Layer 4 of a small transformer language model trained on English Wikipedia (15 layers, counted from 0, width 128).
A neuron adds its activation times its output weights to the MLP's output. To switch it off is to set its activation to zero at one token and run the rest of the model.
A neuron's activation on a vector x is SiLU(gate . x) times (in . x), where the dot is the dot product.

Input weights of the MLP neurons that the questions are about. A number n stands for n times 0.0018.
n12 gate: -136 -64 53 21 -42 -21 -73 38 -106 -62 36 -117 70 -75 -66 -124 41 -134 -93 -67 -48 -111 -242 -44 56 -229 95 120 135 -132 9 -30 -15 48 -3 -38 -84 27 38 3 -22 -107 99 28 9 -220 3 90 -106 -162 149 -98 52 -260 -160 -130 -104 129 -106 62 111 79 72 89 203 -3 55 -70 54 266 35 -80 -48 -176 68 32 -18 -62 -159 -103 196 63 -113 -177 -48 -40 36 -41 -3 15 -178 -6 124 6 -207 -15 -40 85 31 125 64 -166 47 -15 -36 -82 -118 -128 175 146 -19 57 -64 89 12 -36 136 30 143 45 -12 18 -64 47 -3 -148 -21 -27
n147 gate: -83 -181 39 -17 59 6 108 -149 172 -87 115 -14 -52 -80 57 20 -23 77 199 -144 37 -6 33 3 129 11 45 157 84 -55 -9 174 -95 114 -34 -69 -11 6 -8 -165 -109 -20 29 -140 182 -14 37 25 -189 6 -183 -96 -105 -74 -72 143 -146 -120 62 -143 58 130 -96 -9 -55 -39 90 44 62 36 73 34 -156 -105 -32 92 17 -101 64 49 -26 69 -95 -41 0 -20 144 186 22 17 52 -161 -193 -49 -75 32 -181 -49 66 -77 37 30 78 -34 174 -141 53 69 -163 132 73 -118 0 52 17 -63 162 26 44 202 -17 -20 51 -80 85 23 0 162
n179 gate: 21 -3 123 84 45 10 -115 131 265 177 147 -10 -28 153 -28 -199 20 -50 -101 -71 -11 -90 36 147 96 -183 141 76 34 67 -57 -51 -56 31 -214 -166 73 -129 34 -74 93 -154 46 -39 -190 -41 129 -104 -166 -25 192 14 21 -38 -44 7 -53 104 -96 -10 124 121 211 223 129 -154 75 -111 -114 -54 -89 72 -462 -178 -85 -119 3 65 88 98 -14 38 -187 -7 -48 -272 21 34 -98 -3 13 116 -109 -70 98 -64 -120 -85 -98 -112 97 13 68 299 -17 -49 174 -145 79 8 168 73 57 7 64 -112 -70 203 -111 -3 -131 142 49 -87 -53 89 106 73
n204 gate: 6 24 -87 41 302 84 -30 -12 -77 -3 -63 -82 -13 -118 -100 9 -49 -39 208 -18 0 25 -88 43 0 12 176 43 162 250 152 -166 -3 25 -77 -73 75 293 189 111 122 -80 -35 124 69 34 -75 -45 109 44 -157 -43 -163 -68 -42 266 0 47 145 98 -93 163 33 -98 50 46 -127 9 9 68 15 3 -3 67 140 97 71 -58 6 25 -106 81 -224 138 -117 -38 -22 27 36 37 3 -66 70 -100 107 54 -180 -120 -85 -81 20 106 -86 -28 168 91 107 -42 -81 151 60 78 -57 69 170 41 144 -75 -179 -6 6 -68 -110 257 -102 -41 -113 -31
n231 gate: 312 44 175 10 -116 45 131 17 -4 61 139 20 241 -165 21 -170 -140 -29 -10 -84 96 -45 4 -207 -103 -178 72 55 -98 -28 67 -95 -31 38 65 -179 59 -62 129 -7 239 85 160 -18 178 -221 -24 -8 64 123 -14 299 21 69 -177 111 -7 -114 -20 129 -7 -27 -90 -32 80 99 71 -150 -178 -14 -149 -51 -3 -103 -208 -30 95 -17 -21 56 -163 79 67 -37 198 -7 167 121 -181 -82 62 -164 -210 -93 -7 110 -96 -63 -36 215 -238 60 223 -140 93 63 -68 70 104 57 0 7 49 -23 -20 73 -90 -17 -70 134 -47 -86 -39 40 -240 -88 180 -38
n259 gate: -61 -36 144 185 -70 -234 -59 248 178 86 -44 79 41 179 17 99 -27 123 -74 69 -69 209 166 -147 -52 -34 181 -91 -119 145 100 33 89 132 91 11 71 -30 -57 137 52 97 21 -59 -185 7 95 79 149 -48 87 154 45 27 92 37 35 146 13 40 23 -13 199 107 143 7 55 -72 -178 -53 -273 74 -171 129 -17 -36 0 -170 144 -178 105 -31 29 88 -187 28 80 -181 -119 -77 -229 -34 -7 129 -99 101 -101 82 -57 -88 -104 191 27 -44 34 -116 239 -131 -88 -97 25 61 10 -166 -43 78 -153 41 -132 -20 98 -24 183 35 160 177 97 24
n12 in: -37 64 -68 12 -93 -143 -33 97 21 -17 101 -33 -41 -14 -17 -11 -136 27 26 64 37 -31 24 6 -120 142 -94 88 78 6 -73 -321 66 63 -139 -79 95 63 -146 -191 100 37 -71 -64 9 42 57 -51 33 -3 8 96 -190 199 92 34 149 -221 -57 -189 -138 -211 60 0 -173 -14 53 -215 -34 12 -11 17 -85 73 12 101 -25 -149 6 -115 -66 -155 -18 22 40 64 42 -11 175 48 85 -78 17 -74 -197 -3 47 87 -42 0 32 -28 143 74 17 89 79 58 -33 161 -104 -46 -84 -165 33 109 -8 -72 -161 -60 -50 131 -16 63 82 26 17 140
n147 in: -133 -63 -18 30 26 -29 129 60 -60 -6 -3 63 -24 -79 -124 -56 -33 -18 112 -111 25 -50 -15 130 127 111 -61 -26 69 -81 204 107 -86 -74 -64 -56 -153 -76 -3 30 -100 -49 64 -36 227 -29 -215 -52 -146 3 -102 3 102 -76 -71 127 -48 77 50 -113 100 80 -200 185 -112 -64 12 0 -70 -95 12 -12 -120 -88 -75 0 87 -23 3 -6 12 44 -104 91 81 -161 151 -60 3 -35 -17 27 -150 3 117 -115 -285 48 -147 -70 216 17 66 -29 -44 -50 -3 222 55 130 -177 -118 63 -37 -49 -44 158 110 120 228 -154 21 -110 -64 69 3 49 85
n179 in: -218 -76 -23 -177 16 -72 -34 3 -293 55 -31 -128 45 109 -75 44 106 26 19 -9 -87 22 121 12 74 -118 93 100 -233 64 45 -28 117 -19 -118 139 -53 -122 12 64 23 136 -10 -67 60 87 -44 -10 52 -3 136 250 112 122 70 -44 228 116 -89 34 109 -67 -20 0 -136 -46 93 -133 -199 -46 -83 0 47 -122 67 -24 -28 176 19 165 79 13 34 -12 68 13 -59 73 -149 171 60 -19 -9 16 -79 51 -96 13 108 -52 -169 -12 43 -155 -31 51 215 -67 49 149 -71 230 -45 172 92 63 30 -212 222 103 43 94 -152 -78 58 -192 -151 47
n204 in: 50 -91 -49 -74 -14 -47 -210 127 -34 95 -59 165 24 6 79 120 -115 -54 -178 6 16 64 -34 -37 99 23 -119 -12 -51 -59 -74 92 56 -3 93 207 -141 -76 -92 30 -90 26 -138 42 -163 -46 143 3 -37 -193 -38 -63 -90 -32 -85 -62 131 82 -89 -32 48 -17 205 -21 -56 -72 57 -102 -14 21 -89 127 -64 51 -162 -66 -150 121 -62 198 18 18 163 -11 144 80 -124 6 -54 69 8 118 -40 91 -211 -156 3 56 46 -203 -54 111 86 -162 93 109 -80 -116 39 -106 -85 32 -18 -188 103 -56 -141 15 0 23 -20 -157 8 -180 15 221 66 79
n231 in: 16 -92 -3 -79 -356 69 -73 73 -67 80 46 -70 189 46 -39 -16 174 85 -20 0 7 -85 239 145 -138 -117 -91 72 -32 -10 -17 -71 -132 121 -59 62 16 -160 0 295 47 -10 20 -87 -17 -48 -72 98 -121 47 -107 90 -13 78 -22 135 -217 85 0 145 -51 86 17 -50 -95 -52 -67 164 -91 -89 -174 117 -94 -124 40 21 -3 29 -3 -198 138 46 -162 19 -52 -73 71 -38 -60 113 -184 -26 -122 -29 -17 37 -72 100 -181 -68 -183 -48 13 -42 -88 69 10 -16 122 -235 -140 -30 107 113 -26 138 54 125 -162 -91 -32 -333 -18 140 161 -147 90 -209
n259 in: -135 0 -72 -113 -122 167 222 136 144 -18 -120 -180 44 -362 200 124 -184 98 -116 56 85 -199 136 -128 78 -32 -32 109 -99 -103 -81 -11 183 22 -58 -15 18 22 -14 -55 -142 -61 123 159 107 111 -69 64 -35 -177 -32 -57 22 -198 232 -124 22 120 34 -32 63 -334 -83 -44 -33 90 -63 -193 14 72 -193 65 61 67 -149 152 -54 64 0 48 -120 87 320 -154 240 -306 39 -4 25 -61 59 -103 -92 40 136 -67 -45 99 208 -19 105 -232 -21 111 90 84 -28 -109 128 -4 -62 36 -26 21 141 33 108 -44 63 -4 -147 -250 7 45 -59 -159 -79 98

Output weights of the MLP neurons that the questions are about. A number n stands for n times 0.00086.
n12: 67 -35 -210 -11 155 23 178 92 17 -148 55 -99 63 147 -62 121 -170 -86 58 26 110 9 89 95 -146 22 98 -41 -14 -33 -162 -60 -196 296 -133 72 20 144 37 20 -115 48 -111 -92 -3 131 -93 -170 171 70 -297 3 -170 157 -205 44 106 -32 -207 -14 -175 -266 176 -118 -102 -143 -77 -150 -4 -30 -238 7 13 60 -153 -77 -14 -72 150 33 -177 -181 -18 81 66 -7 -74 -60 0 -36 51 36 -166 93 73 -120 59 129 -78 -139 96 38 -14 -89 112 -119 62 10 -121 35 -206 48 -17 -189 153 80 29 -198 -339 105 -140 61 75 -38 -168 182 -45 -49
n147: -46 -289 -47 -106 -30 -200 279 133 -72 126 -139 45 75 -157 -67 143 72 -4 82 223 -84 -73 -67 0 157 253 25 68 210 -44 -4 -69 48 -37 -111 96 77 79 -125 -204 -21 -136 -53 29 55 149 -66 285 -78 -25 -115 -65 154 -105 -194 336 78 29 -111 -91 -48 89 15 -3 40 -22 -171 75 -142 102 0 32 27 -57 164 125 7 63 126 64 249 -129 112 -11 0 68 83 4 -31 -41 153 -60 -343 -141 48 -14 -261 166 172 85 -11 126 289 20 -115 -156 -4 -77 100 84 -6 -151 36 -32 -127 -96 -18 139 14 -44 62 -73 23 -239 8 68 -27 198
n179: -32 12 -130 -38 8 -123 130 31 51 -155 33 131 -241 141 -105 13 -229 -101 -144 137 -70 180 135 -115 63 -206 110 -142 73 -199 101 -246 4 107 162 4 -30 44 -113 130 -241 158 40 -79 -96 -202 57 89 90 -290 285 -11 7 127 132 71 -115 99 79 232 -82 49 -89 19 -159 -380 272 -69 -116 -170 17 40 33 -42 94 36 77 -169 105 -29 -37 -4 -115 0 -138 -96 115 255 34 20 25 -310 117 4 34 8 -47 -79 -243 -125 213 341 77 -229 174 -71 -111 73 -15 88 -70 -23 4 -315 60 -78 -93 -54 -45 4 36 161 126 63 160 -119 38 -28
n204: -68 40 11 0 -129 -130 -84 -63 198 -147 -7 38 -21 -63 -11 -12 -83 65 -56 188 38 194 -42 -7 -122 -66 -191 147 -264 -139 22 80 37 56 118 -22 -113 -236 11 45 -135 -63 93 -148 -211 -4 44 -86 -67 -218 101 65 -128 -90 30 -143 65 71 29 -42 108 -89 18 34 -204 47 136 -86 174 -26 102 -14 -24 -50 -301 4 -94 -156 -166 117 128 -118 290 -164 57 -75 -122 -11 -24 18 204 87 -296 15 -105 -122 -74 -38 -68 -4 69 129 135 17 -136 -142 -26 31 -65 -60 -342 -95 96 -85 69 7 -150 10 189 59 113 -65 137 -213 -145 153 428 39
n231: 16 150 -260 -30 318 -22 4 -164 151 -84 -197 98 -204 -130 -28 -165 -84 -274 142 317 -106 244 -129 60 9 -62 172 -42 -128 95 -49 -39 95 75 -76 235 75 100 -136 -220 -304 -148 -90 -25 12 94 -66 159 129 113 140 7 -191 -137 -92 0 121 60 -68 -275 -92 -75 25 -42 258 -237 126 -22 122 122 191 -52 -57 214 203 24 -27 48 4 199 105 -178 121 71 117 -152 -141 81 -19 -70 100 19 348 124 -53 -63 4 -4 36 4 261 102 -20 82 -92 8 116 82 -270 54 7 35 52 -84 207 -178 205 -62 159 -116 12 155 77 -96 90 -108 -187 109
n259: 44 81 20 123 137 -414 -98 -90 -57 76 21 133 -217 474 -151 74 203 4 100 -76 -91 264 -8 241 -137 62 -33 -64 211 -72 37 52 0 33 -209 58 71 -32 -68 255 116 -98 -59 101 113 -115 263 28 -92 149 137 4 -147 94 -113 275 -11 -64 -68 -118 -146 -8 222 -66 81 -78 -73 145 134 63 59 -76 15 -30 -28 12 208 -22 -209 -106 -72 54 -230 21 -159 225 73 129 145 136 -88 71 79 -162 -118 137 162 -63 -148 0 78 224 12 -158 229 45 42 254 15 170 -264 -75 -120 12 -191 75 33 39 -99 -190 115 -16 -290 -8 -150 173 26 -174

Each question names a token from some text and the token that comes next. It shows the vector x that enters the MLP there. A number n stands for n times 0.0035.

Then comes g, the gradient of the next token's log-probability with respect to the MLP's output, scaled to length 1. A neuron's effect is roughly proportional to its activation times (output weights . g). A number n stands for n times 0.00084.

"Gold ", then "Field"
x: -170 145 -70 91 -126 112 144 -73 27 -130 111 4 -137 -32 9 4 146 -20 48 -208 89 21 69 -17 103 -69 -54 82 -1 94 -73 63 -126 27 -73 -124 -74 -199 -78 -190 -252 -77 119 16 72 -79 -106 148 71 -15 21 -162 49 56 -25 -32 76 -177 -246 -32 151 2 -21 30 5 144 91 210 -125 -68 17 4 63 -72 67 91 -23 9 34 217 -58 15 -71 80 -116 180 0 -101 11 -39 35 61 144 -107 136 142 30 38 71 -63 48 -123 -61 -54 -77 91 -9 28 0 261 -107 -26 95 110 37 -153 96 -75 -177 -23 -5 -49 -107 -189 -266 19 -13 135
g: 54 -142 179 -67 28 70 153 151 -11 4 -2 148 36 -24 -6 53 -157 -87 37 -39 -249 21 52 43 82 -52 -166 186 -28 -27 -5 -68 -51 -88 68 -39 -75 57 -16 -115 -23 101 -43 -69 94 -20 24 23 38 -137 110 -103 -40 157 -174 298 9 102 -136 -141 -187 -88 -39 -206 -200 -106 61 -56 286 61 -57 31 -12 -5 88 -16 195 0 -106 -125 -3 104 -229 -3 -88 -89 -93 52 -80 6 -29 -155 74 36 -219 97 -36 85 -185 182 40 -49 96 92 63 -17 -53 96 -201 99 -185 64 -64 76 31 -59 31 22 154 -103 38 -110 134 4 -107 2 75 44
Which neuron, switched off, lowers the next token's probability most? n147

"of ", then "1"
x: 186 72 96 -57 98 163 -57 26 21 49 68 -12 141 148 -80 61 93 157 -40 -104 26 -108 -26 67 82 -50 -6 -88 156 -29 -8 88 19 11 -199 7 11 -118 -112 27 33 52 19 -138 -138 112 -1 173 7 54 104 28 11 19 105 -10 -20 -27 211 -4 157 92 25 100 -57 195 25 68 -18 -60 -71 0 -106 56 14 106 53 164 23 -27 -180 -13 56 48 143 31 -113 -138 -109 76 28 27 35 52 206 -20 56 175 13 -2 -127 -29 58 2 -5 149 -125 -96 -38 260 -194 -85 250 10 -67 37 -87 50 95 -33 43 -91 11 -37 -268 -64 39 47
g: 74 -65 -101 92 100 7 219 -131 -39 -47 7 -158 -13 -106 -103 -100 -186 79 -46 107 55 -11 70 -127 62 -68 -69 -4 -70 -68 55 114 121 65 6 119 71 -25 -134 -3 24 20 94 -155 -29 11 -83 77 -121 46 -11 71 -79 -70 -50 -132 -235 -77 -193 -212 -150 82 -146 -92 -12 -243 -16 -75 41 -330 -51 -25 122 185 -50 188 127 50 98 -94 -85 -62 -253 90 -154 -47 -22 -31 3 -62 239 -66 -21 -19 157 -29 -210 -175 -56 15 40 65 82 128 22 31 26 -81 -162 -53 -100 -43 120 56 92 223 -16 60 29 45 53 -47 -36 -125 56 -54 -24 -61
Which neuron, switched off, lowers the next token's probability most? n231

"ook ", then "Award "
x: -50 11 -9 87 0 -209 111 -13 56 -19 28 -63 -36 -5 -96 56 26 89 105 204 -10 21 -16 -67 73 32 -56 47 102 -22 -110 -82 8 -26 70 -125 -117 42 28 -67 -78 -83 183 -138 94 -173 156 161 144 -53 123 -149 -118 2 58 36 -51 -30 -141 -94 -203 -90 29 105 -123 117 30 18 45 -9 79 -145 119 130 159 150 -112 -142 266 -21 -10 -20 -89 90 17 70 -9 -103 -46 -31 37 3 82 9 96 62 7 183 -39 -20 -36 66 115 -64 -2 21 51 -339 82 260 -102 -108 83 -3 94 -62 34 -5 -157 80 -3 -156 295 -5 -136 -259 100 189
g: -36 95 97 26 -38 -108 -63 16 68 -145 -104 -7 15 58 40 82 119 164 91 51 49 107 45 -67 -107 -29 11 208 -22 -86 -79 70 -105 -127 -161 189 167 77 -54 125 -59 19 192 -85 71 54 4 -18 -81 -2 197 -72 -46 -31 -17 -198 -33 -2 -207 2 115 143 -75 -205 181 -31 -16 -16 -26 -170 -128 7 -114 43 143 -29 61 -37 33 -21 137 52 -17 6 -109 -189 152 186 140 -99 -150 203 -29 -56 165 92 84 -51 -137 -80 101 -96 -14 117 155 52 234 106 183 -127 -34 25 30 2 166 -105 93 2 -209 89 99 125 -42 30 53 123 -154 56
Which neuron, switched off, lowers the next token's probability most? n259

"Phil", then "br"
x: 43 40 115 28 -42 183 6 -77 -56 -113 128 -21 -243 56 32 37 212 92 -33 189 -100 -128 -18 -70 79 -38 -12 -111 26 27 -51 -32 -18 -254 122 -35 36 53 -176 -66 -161 -34 151 -40 44 52 197 192 196 -180 113 -169 26 32 -10 -52 -47 51 73 -112 -55 111 107 45 -5 -144 -13 -101 -2 -136 147 -13 -64 -43 111 59 -67 23 -71 -53 71 48 -58 -79 -15 114 66 0 18 161 8 11 -22 -13 66 -29 -256 71 90 10 137 -222 49 -19 56 14 4 -62 207 185 86 130 155 -82 -12 -33 244 210 -57 -85 -15 -252 149 110 -119 60 35 107
g: -83 113 91 92 20 -52 171 99 -131 -92 -91 145 6 36 42 -51 55 84 -215 -174 157 97 -16 44 -139 -195 90 -190 7 -86 -166 -75 156 12 -58 2 -35 104 133 -129 93 -63 -210 -44 98 42 -81 58 -302 107 -73 96 -35 78 232 -91 -133 60 -30 59 -93 124 106 -63 -89 -104 -25 -25 -145 -47 -8 69 -49 46 -68 246 65 -137 12 -60 53 -161 43 -115 5 -50 -60 85 43 -169 100 -37 22 242 79 -20 -46 71 155 -61 -62 -4 56 74 -116 42 -82 -138 179 -45 -11 -30 173 -103 41 113 85 -115 -253 38 -108 11 92 -5 26 100 52 -36
Which neuron, switched off, raises the next token's probability most? n12

"er", then "ew"
x: 21 -106 189 140 208 -33 61 -18 -141 -12 176 100 -94 -53 48 -23 59 38 39 -96 -110 -35 32 -74 3 185 43 -122 70 -130 -174 -196 68 -80 52 -202 -12 -4 57 -7 -31 -126 36 32 -102 -58 119 170 88 -151 95 9 -108 219 2 -25 102 -37 165 -121 -103 113 174 85 53 -28 -116 -123 -102 9 87 15 -73 17 179 22 -63 -12 126 -105 -134 -138 -57 15 -121 187 96 7 129 43 -64 152 -36 31 -123 78 -97 88 95 -57 -65 -20 73 81 -61 40 29 138 -140 282 72 -59 202 -16 17 -108 83 -118 4 -45 -6 -10 -10 82 -173 -182 175 21
g: 6 -139 -85 -127 -100 -71 196 -163 86 12 -236 -42 91 -7 -82 -149 -50 1 268 75 10 -6 101 130 78 266 17 -44 8 72 -123 -93 -122 -76 -51 -54 -9 -4 18 -103 33 7 160 26 -89 -96 2 -143 -40 -18 -10 -66 -42 -124 -130 -37 -143 -46 -131 -19 49 32 -180 260 41 167 157 175 11 4 -202 -38 -73 26 -149 38 -141 -3 31 108 -154 -178 23 51 -102 38 86 25 -39 -130 180 97 117 -56 180 -40 -31 57 -198 20 -184 89 10 -50 -29 3 57 46 -76 -110 -38 -181 -7 -169 72 11 -56 -10 37 90 -108 -58 115 269 35 -26 45 113
Which neuron, switched off, raises the next token's probability most? n204

"and", then "all "
x: 47 -50 54 -3 36 314 76 16 -200 -9 305 -15 55 -168 -24 134 75 -2 28 -34 20 -166 -15 96 95 -138 -46 34 -43 -80 -19 -165 1 -106 -6 -135 69 -20 7 26 3 -113 45 -64 70 81 12 109 -116 43 -245 -85 -95 184 93 -62 -94 15 20 -202 9 62 191 -206 -91 24 -186 -10 100 -32 247 267 -272 115 188 -12 -147 -22 113 -26 -99 -136 -80 51 25 127 11 154 -101 26 72 197 -89 -16 65 96 -211 -10 -11 10 58 187 -16 23 -31 -71 -103 -88 -70 80 67 -116 -151 -10 -32 -94 123 0 37 92 124 14 21 66 -74 -69 112 100
g: 220 -65 -49 85 180 -152 155 38 16 -82 -79 -70 57 70 -133 135 46 73 -170 -29 -121 -73 -121 -52 51 69 -134 31 -59 89 -61 241 29 79 -36 -46 130 -136 -16 15 -39 51 -242 -269 -170 0 -99 -49 -1 237 -41 114 -38 31 156 -49 38 -189 44 -103 -198 -23 -14 151 86 33 119 166 43 3 25 -7 -267 -10 -72 42 41 -35 -36 -56 -28 79 85 36 -1 -86 156 15 -16 -72 -145 87 -63 -21 -69 -30 190 -4 -149 60 2 -109 135 -79 130 134 182 -21 -69 106 6 -45 83 -84 -117 -168 134 75 -136 -236 35 -47 91 -24 -19 145 -31 -20
Which neuron, switched off, lowers the next token's probability most? n179

"changes ", then "returned "
x: 85 -124 4 44 -11 129 44 44 80 97 -11 9 12 26 -82 -23 133 108 94 -5 -71 3 -195 54 120 140 -66 -87 23 63 -38 -92 -100 97 -73 -109 6 -252 23 -147 -106 -30 -19 40 159 -20 -76 225 243 -6 65 -32 54 -55 -68 63 -166 -86 118 121 -146 -15 -114 -63 -34 76 -91 57 -2 66 273 26 37 126 176 64 -120 110 95 19 -64 88 -167 100 137 128 -71 -205 -100 -20 -41 -93 60 71 -14 -55 26 152 126 12 148 -38 142 -17 18 66 -72 -5 24 107 -152 63 51 -9 -60 168 52 -134 -130 -108 -186 14 30 51 -139 -73 -148 71
g: -100 170 97 40 -129 -64 -105 45 -7 76 68 202 -124 141 -29 42 -253 86 27 133 -180 40 -16 -17 -58 -12 -42 13 -141 -97 -60 93 8 -12 -36 61 3 -47 59 86 87 -43 44 52 -22 103 87 -38 -135 -27 -15 -36 -40 67 -101 -54 -20 -24 6 -151 -124 -97 245 -28 -48 -85 2 -96 15 27 81 -48 45 -185 -210 -112 85 -104 124 -11 -63 -39 59 201 39 -159 -141 -2 127 98 -63 -11 -85 -47 -22 -26 20 143 -239 -34 218 -12 -187 189 -142 -87 33 89 171 -130 -7 -200 -18 138 -135 -108 -61 20 -74 210 -56 254 -63 198 146 72 -141 8
Which neuron, switched off, raises the next token's probability most? n204

"Web", then " "
x: 6 28 38 -38 59 70 22 -47 -36 -55 70 -12 -134 -230 24 75 233 48 20 -106 49 -127 -97 -50 144 92 -22 -95 71 125 -115 43 -73 -262 117 -44 -6 -216 -55 -106 -5 -55 104 -103 19 -30 50 225 155 -62 -12 -60 48 -43 73 -89 -65 -94 17 -50 28 114 13 142 -59 -139 -93 30 -43 -197 -4 -90 -50 -65 171 58 -126 99 111 116 6 128 -63 79 -264 134 70 -196 -31 -74 312 52 -62 40 -196 33 -13 -4 153 -27 195 60 39 -3 -23 110 -131 91 169 92 59 -64 54 -59 -101 -109 123 -86 -55 210 61 -93 141 -177 -89 -8 73 105
g: -30 85 25 69 -63 -56 -162 46 72 138 -82 -109 156 -163 40 49 73 -30 -115 136 55 -30 -198 -31 -23 39 -152 -29 -98 -125 108 125 -48 1 21 195 85 151 -113 35 35 -44 -46 -60 239 119 -60 -51 45 128 -160 131 86 -167 29 -44 21 32 -28 -3 138 31 -41 96 -24 -102 -3 -30 32 -208 94 39 241 1 29 41 36 93 80 -18 -65 2 -99 72 27 -65 -237 -165 76 195 -39 -37 97 -234 31 -98 -7 -201 156 173 99 80 43 152 -33 -82 -20 47 -136 59 -56 146 -68 -104 -132 -56 -16 99 81 -49 -87 -5 114 -120 -35 -196 -296 157
Which neuron, switched off, lowers the next token's probability most? n147

"Region", then "al "
x: 69 32 82 89 -20 363 -19 -46 -46 35 31 95 -62 19 164 45 281 4 -117 50 -101 -50 -136 -17 108 8 3 166 80 135 56 44 -18 -154 92 -90 14 -106 9 -11 -79 -49 50 17 -106 12 16 252 -57 -82 -59 -157 88 5 163 -86 -61 149 -71 -45 -19 31 87 -33 -45 64 -68 -27 155 57 7 11 -32 -8 209 161 -86 -43 232 18 -116 91 -134 -55 -108 108 -43 -56 -156 -19 181 69 70 44 53 10 -186 -36 128 58 254 -111 -76 57 -2 97 -72 64 20 -1 71 159 90 203 -35 -33 -29 119 -69 -36 42 -84 106 -71 -236 -115 -95 90
g: 100 -78 153 -14 -167 16 56 -111 -103 -106 116 54 17 52 -135 -75 -105 139 -192 32 -24 -136 -36 15 114 16 82 110 46 162 -24 1 -46 11 145 17 -45 26 -124 -70 28 -35 162 89 -91 -86 -203 -29 -23 -97 122 -110 142 -219 -14 53 -59 -90 37 17 -142 -116 -93 36 67 5 97 -86 21 42 105 36 15 17 -69 22 264 129 28 115 189 83 53 -161 65 -114 -173 71 -258 -29 -112 76 11 -211 272 -145 -132 -73 19 192 -43 118 -6 -29 18 -92 -71 53 16 -134 55 -64 -228 73 116 57 29 -68 -7 1 -169 20 157 160 -82 -124 -108 -108
Which neuron, switched off, lowers the next token's probability most? n12